Layer 3 of a small transformer language model trained on English Wikipedia (8 layers, counted from 0, width 64).
In attention head 1, each number of a token's query is one row of weights dot the token's vector x plus its bias. The head spreads its attention over the tokens so far by the softmax of query dot key.

Query weights of the head. A number n stands for (n - 500) times 0.0023.
q0 (bias 0.288): 493 600 380 620 362 484 577 512 440 766 424 789 380 618 265 489 535 665 317 500 372 432 542 292 738 535 472 614 526 558 562 690 559 387 467 560 523 366 570 487 434 279 335 465 551 429 503 321 628 434 320 461 420 592 660 455 206 512 585 572 371 510 349 589
q1 (bias -0.146): 504 269 484 346 402 205 456 449 156 489 654 660 615 558 604 494 484 689 548 463 466 707 575 526 500 431 556 492 335 471 677 293 643 554 677 326 280 389 660 498 651 687 581 605 715 447 499 522 452 771 416 710 534 485 398 267 563 319 393 319 491 426 608 647
q2 (bias -0.293): 245 484 645 457 429 387 406 380 427 480 479 535 390 305 508 634 492 508 419 727 706 422 593 398 743 502 458 513 853 301 532 558 520 541 482 510 434 280 564 515 558 396 526 467 601 414 661 555 545 539 577 526 570 596 539 493 349 522 360 533 688 232 551 645
q3 (bias -0.295): 437 278 540 898 280 628 562 317 456 610 464 531 500 305 372 286 482 707 254 424 490 598 464 567 486 487 304 368 474 984 670 391 377 644 610 313 512 319 634 501 698 336 469 447 674 668 440 537 641 444 536 711 493 335 575 292 459 684 674 336 518 501 473 437
q4 (bias 0.247): 458 344 499 603 653 683 668 356 552 418 545 717 471 505 778 231 391 494 751 475 356 442 325 444 281 394 578 489 354 322 531 537 328 528 643 457 416 356 624 354 499 641 564 390 429 637 527 283 599 459 638 627 430 443 514 399 450 475 508 596 444 641 545 602
q5 (bias -0.304): 716 531 490 585 428 608 611 478 618 647 359 547 506 76 533 569 552 511 214 858 207 706 308 659 521 657 511 509 279 865 789 599 376 767 496 223 439 664 525 426 654 455 167 516 395 284 728 439 696 408 75 453 535 319 464 301 624 602 368 430 614 724 604 491
q6 (bias -0.123): 425 677 651 504 382 407 535 376 436 512 566 628 511 502 475 350 499 395 470 585 493 266 606 300 605 165 454 356 234 423 269 474 472 678 544 352 286 338 514 833 597 525 815 635 626 700 623 455 502 519 588 824 573 414 442 388 590 353 389 469 372 616 664 351
q7 (bias 0.130): 480 578 310 620 770 335 431 472 352 441 615 305 556 657 339 317 482 467 508 546 392 538 557 636 711 600 478 510 355 387 815 181 476 369 574 714 575 568 712 597 332 522 601 478 482 452 384 908 825 398 404 374 395 653 272 518 169 629 493 600 479 485 299 351
q8 (bias 0.092): 265 672 522 548 389 179 232 662 480 325 471 528 468 478 389 636 273 548 634 666 488 533 664 498 732 503 532 486 509 465 660 614 729 493 513 587 500 655 445 576 612 371 471 498 718 609 617 482 575 307 405 451 306 505 449 318 481 373 407 368 698 525 434 787
q9 (bias 0.068): 516 389 395 465 411 633 611 352 474 511 477 449 478 384 477 433 728 361 429 463 403 573 380 485 433 679 776 456 431 614 678 496 199 731 435 419 489 616 490 392 451 623 453 842 430 503 463 472 505 331 519 654 606 688 675 413 320 412 382 257 452 602 603 437
q10 (bias 0.076): 280 743 429 739 482 512 478 360 487 522 322 330 474 784 548 652 645 610 381 571 804 404 489 517 205 508 237 466 525 252 790 516 538 616 517 521 466 329 411 762 343 561 409 478 645 425 286 622 731 424 490 447 439 481 419 649 751 470 751 491 623 350 352 430
q11 (bias -0.223): 367 595 420 311 347 470 656 543 772 304 387 643 669 500 675 455 365 591 531 483 345 487 697 613 613 315 410 479 515 601 390 454 539 628 559 420 270 387 445 743 460 425 330 356 615 600 405 438 469 618 467 625 520 470 622 527 637 608 478 464 653 305 981 611
q12 (bias -0.295): 567 468 264 555 419 513 612 622 596 589 532 561 334 582 487 391 571 482 634 345 556 386 459 496 558 568 429 268 654 467 707 475 541 604 420 290 481 400 522 626 684 506 474 439 332 634 598 185 375 696 397 371 510 601 569 542 362 429 504 552 447 693 686 370
q13 (bias -0.102): 663 474 618 415 660 570 645 404 445 427 550 557 336 333 487 636 307 501 695 568 437 319 610 477 421 336 556 489 294 700 569 659 450 418 735 626 557 729 603 649 447 353 339 500 292 523 383 537 340 396 307 567 505 316 360 561 601 635 601 424 771 717 659 437
q14 (bias 0.045): 630 528 728 467 376 496 425 641 440 639 631 551 545 421 518 581 687 375 504 234 497 571 355 337 470 401 462 434 540 509 356 514 590 469 590 469 662 569 346 543 407 556 380 380 489 412 504 559 598 815 358 495 556 542 441 415 651 459 590 562 409 594 643 429
q15 (bias -0.307): 614 410 766 330 359 428 643 557 694 388 499 279 574 223 566 544 306 455 574 387 500 651 504 517 491 365 682 558 371 558 652 533 427 383 672 612 353 493 485 580 484 557 434 471 741 583 534 512 314 567 509 484 480 652 435 386 682 268 491 267 511 482 527 706
q16 (bias -0.088): 401 280 404 493 478 516 596 404 392 808 463 319 470 534 435 538 707 529 602 615 577 569 471 522 482 544 472 397 405 750 513 576 439 405 332 357 516 619 491 493 365 248 570 432 607 472 420 607 469 718 545 539 431 436 445 490 675 293 481 412 684 531 469 721
q17 (bias 0.058): 601 658 686 575 410 386 670 596 503 363 484 468 537 632 309 712 580 666 321 402 462 578 605 616 318 535 530 575 694 523 331 294 412 486 270 414 434 471 441 554 584 244 587 444 517 605 571 694 566 641 431 434 400 614 427 438 588 545 551 513 421 432 717 593
q18 (bias -0.234): 578 288 454 611 438 472 487 734 558 491 274 286 539 524 631 500 731 527 630 570 467 391 487 356 572 404 603 439 561 851 766 469 466 670 753 505 353 504 450 313 550 478 542 198 489 558 516 608 403 510 496 519 371 414 628 284 380 488 287 443 403 760 490 493
q19 (bias -0.252): 385 467 578 458 446 655 538 424 512 544 492 800 582 391 496 375 706 590 626 383 538 833 571 478 428 469 502 632 533 671 412 558 346 489 373 520 348 469 487 386 622 487 531 662 474 466 551 393 541 541 528 725 758 416 294 205 336 609 544 374 368 412 465 518
q20 (bias 0.030): 376 420 510 349 451 548 570 507 323 587 658 331 391 641 586 494 383 637 322 491 562 713 625 461 656 376 393 556 756 463 310 499 456 337 371 601 703 407 540 467 546 587 535 537 578 426 454 346 475 331 691 519 546 543 508 563 334 492 567 708 522 466 290 355
q21 (bias -0.215): 403 570 685 451 527 376 421 663 448 636 576 460 702 761 528 307 384 507 447 659 371 480 820 495 608 571 379 290 808 300 252 416 298 541 292 606 395 381 423 262 680 347 603 373 623 586 545 555 548 597 596 560 362 519 415 525 655 355 682 269 450 335 587 589
q22 (bias -0.187): 511 537 405 511 634 637 541 659 455 515 467 886 543 335 730 320 452 304 518 414 571 474 495 555 482 523 560 194 225 816 686 565 648 592 494 601 323 705 201 585 396 492 202 529 339 407 546 772 757 477 349 490 512 357 655 386 714 560 456 381 504 656 373 340
q23 (bias -0.257): 488 416 224 538 604 605 383 563 498 591 454 667 493 545 454 192 577 409 540 705 444 747 523 535 323 502 449 300 702 117 256 589 490 447 516 625 561 191 561 662 416 611 540 587 469 900 503 471 563 312 464 417 768 425 472 651 444 698 524 632 325 382 526 515
q24 (bias -0.090): 549 554 327 483 620 465 491 490 577 316 595 337 448 776 575 409 449 307 477 595 635 465 474 392 596 564 413 539 554 257 423 378 536 442 561 577 442 256 499 426 616 645 457 633 447 442 572 348 890 430 591 596 588 723 453 544 489 715 587 433 478 496 454 394
q25 (bias 0.108): 666 378 492 449 507 438 608 262 539 618 704 632 511 384 846 421 502 618 699 266 622 582 652 582 410 601 251 435 305 648 603 632 656 564 701 378 219 356 395 398 504 505 606 380 456 343 522 529 622 555 263 603 429 376 466 261 557 481 266 406 673 491 775 490
q26 (bias -0.022): 812 398 347 666 417 444 676 341 591 463 395 731 399 525 400 522 380 454 523 513 544 567 428 211 641 470 623 414 619 364 431 481 421 496 612 345 463 659 428 650 672 654 637 561 457 537 462 344 440 403 369 528 412 657 503 389 446 666 481 563 274 579 631 374
q27 (bias -0.265): 419 421 392 406 527 829 270 509 626 689 519 632 266 423 426 581 378 562 408 605 630 607 475 804 582 592 465 278 359 825 629 406 353 792 502 355 374 650 374 599 352 572 587 665 477 535 419 531 795 406 472 761 467 627 392 224 568 533 173 500 229 608 530 594
q28 (bias 0.276): 606 390 257 426 471 574 513 459 586 480 541 628 434 382 728 253 443 308 359 346 563 593 463 294 651 674 752 431 420 746 505 880 521 794 669 594 436 565 588 554 564 451 523 495 557 258 453 235 450 517 189 611 618 607 597 342 746 426 513 395 536 436 389 368
q29 (bias 0.104): 650 334 455 582 636 580 509 413 415 434 528 452 479 562 357 628 473 480 642 535 486 395 608 596 581 360 485 457 251 400 511 636 662 657 419 513 399 497 216 448 487 605 507 484 287 310 515 623 478 747 641 513 624 349 535 563 628 578 275 409 567 528 275 543
q30 (bias 0.203): 462 643 348 511 537 360 337 582 612 588 587 373 459 463 523 659 304 594 688 545 536 398 512 480 630 517 359 429 458 528 375 512 244 440 460 643 464 362 450 553 521 382 464 435 437 507 532 544 553 519 293 493 658 464 673 546 304 388 514 502 513 432 424 580
q31 (bias -0.034): 519 596 440 378 476 331 561 728 366 624 240 578 579 450 389 268 520 552 485 630 559 592 377 441 687 542 489 493 646 591 625 468 639 439 624 385 434 376 491 476 535 400 647 534 363 634 572 317 569 576 663 389 600 130 482 420 434 478 363 733 581 99 639 661

Each question shows a short text with each token's key, already scaled and adjusted for position as the last token sees it. A number n stands for (n - 500) times 0.0043.

Then comes the last token's vector x. A number n stands for (n - 500) times 0.0062.

0 " M": 577 709 242 671 612 832 564 471 660 763 369 619 519 694 487 636 581 623 637 453 237 262 705 127 165 757 574 660 807 602 483 601
1 "ell": 582 699 296 704 566 905 534 510 675 696 301 669 565 735 431 728 614 555 703 469 253 270 743 144 164 717 495 655 754 554 454 659
2 "man": 568 740 314 690 554 912 522 515 686 701 342 694 542 706 415 727 643 542 708 439 266 243 738 136 180 698 505 669 747 566 438 642
3 " Group": 581 721 342 687 558 861 534 523 703 682 362 682 528 692 427 708 650 608 681 434 240 290 734 111 154 757 508 688 743 543 430 617
4 " (": 612 705 258 638 548 868 474 576 722 671 343 644 503 754 427 664 623 555 663 398 221 210 738 75 132 735 499 635 783 600 466 593
5 "D": 585 750 341 653 561 871 534 550 690 681 333 634 506 753 381 722 685 520 688 415 259 269 705 141 142 712 472 722 738 554 453 659
x: 500 666 418 637 190 391 736 303 309 432 598 696 761 723 681 753 438 608 718 406 242 520 210 648 518 412 545 555 478 609 640 570 451 473 190 730 615 710 544 613 357 524 679 393 401 770 447 256 584 327 555 267 411 483 533 586 584 270 294 535 567 138 331 470
Which token does the last token look at most? 4 " ("

0 "ley": 579 690 271 691 607 830 557 491 682 758 370 617 520 706 486 643 588 621 653 437 215 244 706 113 187 767 557 655 825 611 492 571
1 " Dun": 534 663 288 655 569 935 477 557 688 694 335 647 570 748 385 732 655 546 669 437 237 261 751 190 178 738 553 687 772 577 489 661
2 "can": 586 737 305 734 544 867 550 538 715 685 365 709 558 706 439 707 651 546 671 435 267 281 801 176 168 714 499 683 760 551 447 653
3 ",": 595 724 306 676 571 899 513 492 696 674 350 647 563 723 443 673 644 568 687 448 191 227 746 117 143 754 530 670 753 617 453 641
4 " assistant": 581 763 321 663 582 846 513 510 734 675 398 764 480 701 403 723 663 579 658 411 239 304 689 163 240 755 518 682 745 571 463 647
5 " N": 561 745 294 678 565 907 533 557 709 677 351 683 553 731 386 689 643 575 677 450 277 297 721 172 128 747 548 687 693 569 476 635
x: 508 588 410 578 255 368 792 332 299 481 651 633 662 675 661 682 389 654 789 440 252 423 50 645 612 437 619 574 523 550 619 517 446 599 212 634 710 593 437 685 339 469 752 371 401 757 524 354 533 376 529 381 348 576 598 638 691 367 280 344 470 175 264 481
Which two tokens does the last token look at most, in order? 0 "ley", 4 " assistant"

0 " +": 585 713 247 670 614 811 554 484 671 768 379 606 512 692 496 625 575 625 633 465 218 240 701 111 176 767 555 657 824 627 485 583
1 "0": 597 748 330 691 547 891 535 498 699 663 336 671 486 772 414 725 630 562 727 457 225 242 725 159 167 741 465 734 747 591 492 602
2 ".": 598 761 330 704 578 873 557 497 681 674 322 660 492 698 429 733 662 570 705 504 215 261 692 129 108 723 490 707 795 608 489 547
3 "55": 589 746 318 699 535 867 529 496 689 676 361 654 531 780 432 715 669 569 732 468 186 226 751 146 178 733 447 672 769 600 494 651
4 " |\n": 609 747 294 645 582 828 486 521 670 693 350 643 504 741 384 691 649 571 686 485 201 229 691 93 159 741 495 628 796 641 459 600
5 "|": 592 793 317 665 573 784 521 496 645 665 340 615 513 715 415 724 630 516 695 484 231 227 699 130 129 751 463 609 736 627 426 618
x: 611 601 351 587 188 425 744 404 352 301 611 708 764 792 574 681 444 577 799 488 347 462 341 540 655 476 620 613 473 604 693 525 458 500 86 499 591 657 430 623 299 536 697 430 335 689 499 367 570 346 467 521 365 566 386 452 685 381 362 521 689 89 122 432
Which token does the last token look at most, and with what share of its attention? 4 " |\n", with about 70%

0 " oper": 574 698 263 665 604 843 580 471 676 764 369 640 510 704 493 644 581 626 656 438 209 250 692 106 182 763 574 664 828 592 487 586
1 "a": 584 748 335 687 578 878 563 503 709 705 333 679 523 743 424 688 610 529 673 495 246 236 794 137 175 709 518 704 803 573 467 628
2 " Gu": 529 712 290 717 545 885 552 486 714 684 332 682 556 710 410 687 593 571 678 455 245 268 737 215 167 683 563 694 754 508 463 689
3 "iding": 567 734 359 656 554 830 548 510 710 658 348 714 539 697 388 749 598 566 666 482 252 268 745 164 189 754 512 707 744 590 458 643
4 " Light": 541 724 328 685 522 861 511 533 735 662 360 669 587 671 423 721 606 574 697 452 280 299 718 147 155 708 504 678 724 521 474 632
5 " in": 565 749 292 620 589 821 558 460 688 645 355 684 523 733 424 744 645 531 694 445 236 251 718 136 129 754 545 673 767 557 483 626
x: 650 698 386 570 140 444 537 434 399 435 675 779 739 712 609 761 398 581 885 446 233 353 205 601 526 454 594 619 472 648 719 502 451 529 234 585 755 597 562 551 422 590 645 325 380 648 451 397 536 343 488 480 478 433 585 424 578 275 341 470 446 127 127 543
Which two tokens does the last token look at most, in order? 5 " in", 0 " oper"

0 "01": 570 707 253 670 615 824 545 487 668 762 372 606 504 701 500 644 574 625 647 449 199 250 734 108 193 776 546 665 824 630 492 564
1 " |\n": 596 729 294 652 588 852 474 520 663 690 365 643 490 752 394 693 633 551 686 470 198 241 739 85 172 755 497 629 803 655 452 575
2 "|": 583 767 317 670 575 804 515 498 641 669 355 609 503 724 421 721 614 499 699 468 224 231 742 121 139 760 473 614 751 641 422 596
3 " ": 583 746 268 690 565 900 467 562 692 681 353 637 471 777 398 682 631 548 718 455 198 264 761 123 164 696 470 676 732 627 434 576
4 " |": 588 757 313 660 573 846 473 513 672 678 327 631 480 749 425 677 638 503 706 469 225 249 706 106 145 750 472 658 759 625 437 602
5 " Democratic": 588 773 328 686 575 845 472 544 710 661 330 724 472 718 398 692 655 525 699 392 267 316 662 125 204 749 473 677 752 549 435 601
x: 616 515 335 574 252 357 650 400 311 316 504 701 757 704 734 788 595 691 771 437 355 459 170 503 663 425 489 587 491 553 551 525 552 531 150 384 661 769 564 548 446 688 769 299 366 704 456 384 544 318 487 405 249 539 600 605 564 317 390 502 445 133 269 585
Which token does the last token look at most? 1 " |\n"

0 "ot": 579 695 268 690 611 826 564 486 682 759 371 616 520 701 474 652 580 604 656 444 208 236 708 121 176 757 554 664 830 613 493 582
1 "hy": 580 735 354 682 556 898 537 484 714 666 314 648 520 705 425 743 611 517 669 475 240 220 745 163 163 721 508 718 799 598 489 628
2 " in": 564 740 327 646 596 824 539 472 690 657 341 665 518 735 424 744 624 510 703 450 225 234 715 148 160 763 540 695 784 591 504 595
3 " The": 572 765 323 683 585 838 520 554 670 661 371 637 528 673 445 710 598 527 682 443 237 260 734 121 155 774 550 644 770 566 478 649
4 " W": 567 713 290 678 557 869 548 517 683 672 303 654 560 741 410 691 583 550 702 438 252 273 738 172 119 696 567 674 705 567 444 662
5 "iz": 576 717 303 651 543 884 575 491 693 680 332 704 578 691 402 730 587 542 669 492 279 271 728 152 136 696 528 690 736 545 446 683
x: 478 497 507 528 182 341 660 396 376 333 613 506 761 727 622 672 359 768 788 386 166 534 132 630 769 509 618 434 435 576 556 508 491 507 156 467 752 716 527 548 242 544 727 393 420 652 399 307 753 360 486 457 477 490 657 550 631 437 388 467 489 218 300 625
Which two tokens does the last token look at most, in order? 3 " The", 0 "ot"

0 "ical": 561 710 274 683 616 824 557 482 671 754 371 628 504 692 490 655 576 610 667 447 209 253 701 118 192 755 544 658 843 603 493 565
1 " Society": 563 756 366 675 560 891 509 538 739 664 324 681 506 705 480 717 596 574 665 415 222 307 740 96 203 748 501 693 778 572 472 568
2 ".\n\n": 601 742 297 680 614 837 518 493 673 717 342 652 492 712 440 698 614 575 674 450 200 202 717 96 135 736 534 647 815 643 443 559
3 "F": 575 736 339 692 562 851 502 561 687 726 336 596 531 754 389 702 671 502 712 420 266 220 723 118 162 696 469 692 741 589 449 608
4 "ollowing": 555 736 323 648 563 806 518 520 695 689 333 642 552 720 423 704 604 541 724 432 236 236 698 96 133 737 555 658 732 624 460 598
5 " his": 572 769 320 633 573 834 492 537 694 673 357 650 559 678 433 697 624 546 713 415 241 255 706 98 144 747 555 630 769 629 480 645
x: 554 591 351 573 296 393 612 397 273 326 656 717 843 670 630 701 491 648 867 466 353 487 245 515 661 350 612 573 475 600 604 462 356 545 177 435 805 579 468 467 279 585 720 260 350 740 526 433 471 396 544 553 374 497 490 581 622 443 220 625 470 221 139 634
Which two tokens does the last token look at most, in order? 5 " his", 4 "ollowing"

0 "T": 574 705 257 671 608 833 575 470 666 756 370 610 512 709 482 650 588 616 646 442 215 251 716 123 174 759 558 660 828 595 473 578
1 "E": 546 759 358 636 582 899 550 507 666 669 331 626 521 734 407 744 662 513 671 481 267 264 754 164 155 740 493 704 794 547 461 604
2 "!": 605 732 331 668 553 875 543 480 710 688 347 648 532 692 436 744 617 577 662 452 214 244 782 148 139 697 496 659 796 585 462 582
3 " |": 574 736 301 660 565 852 520 486 667 669 338 622 510 760 427 705 660 549 699 478 193 230 729 136 132 756 473 650 782 609 436 607
4 " ": 585 723 281 690 544 913 517 515 706 675 348 641 483 781 379 700 674 572 723 466 184 274 749 139 149 694 461 662 756 602 446 605
5 " |": 585 741 319 660 556 856 520 476 687 666 321 637 487 752 418 695 668 529 711 475 207 254 700 121 127 753 461 647 780 601 447 622
x: 620 552 363 586 131 380 744 364 314 369 528 635 704 866 682 746 410 693 866 518 235 471 256 533 606 455 650 576 495 554 681 669 384 558 262 485 608 625 480 519 286 502 657 378 329 699 401 388 500 339 495 503 370 520 537 550 721 469 425 424 571 133 172 457
Which two tokens does the last token look at most, in order? 0 "T", 5 " |"

0 ".": 588 713 266 684 607 839 564 488 691 762 366 611 493 701 492 650 595 615 653 455 208 221 707 95 156 764 556 682 824 630 486 573
1 "0": 598 751 337 687 551 910 519 503 719 684 327 649 484 770 432 698 624 562 715 465 211 220 730 128 167 750 453 739 751 623 495 602
2 " |\n": 610 736 297 653 584 840 479 516 672 701 358 635 501 747 386 682 649 554 683 474 203 226 698 87 166 735 494 628 800 647 460 592
3 "|": 598 780 319 671 572 794 516 494 651 668 349 605 511 723 417 717 632 501 692 470 231 222 704 122 132 750 469 610 742 633 424 609
4 " ": 599 762 271 690 559 895 463 560 709 685 348 637 476 775 392 674 645 547 704 457 204 251 724 125 156 688 461 673 726 618 437 591
5 " |": 596 766 312 657 569 835 468 512 681 679 321 627 483 749 424 673 649 502 697 468 233 240 675 109 134 738 462 653 750 618 439 613
x: 618 531 399 535 120 371 743 418 285 338 551 680 713 899 686 754 428 697 851 508 248 490 298 559 572 463 620 617 526 527 658 642 367 519 243 466 582 608 465 560 327 474 662 404 322 716 415 380 503 331 495 521 347 529 534 560 683 496 407 455 545 82 202 458
Which token does the last token look at most? 2 " |\n"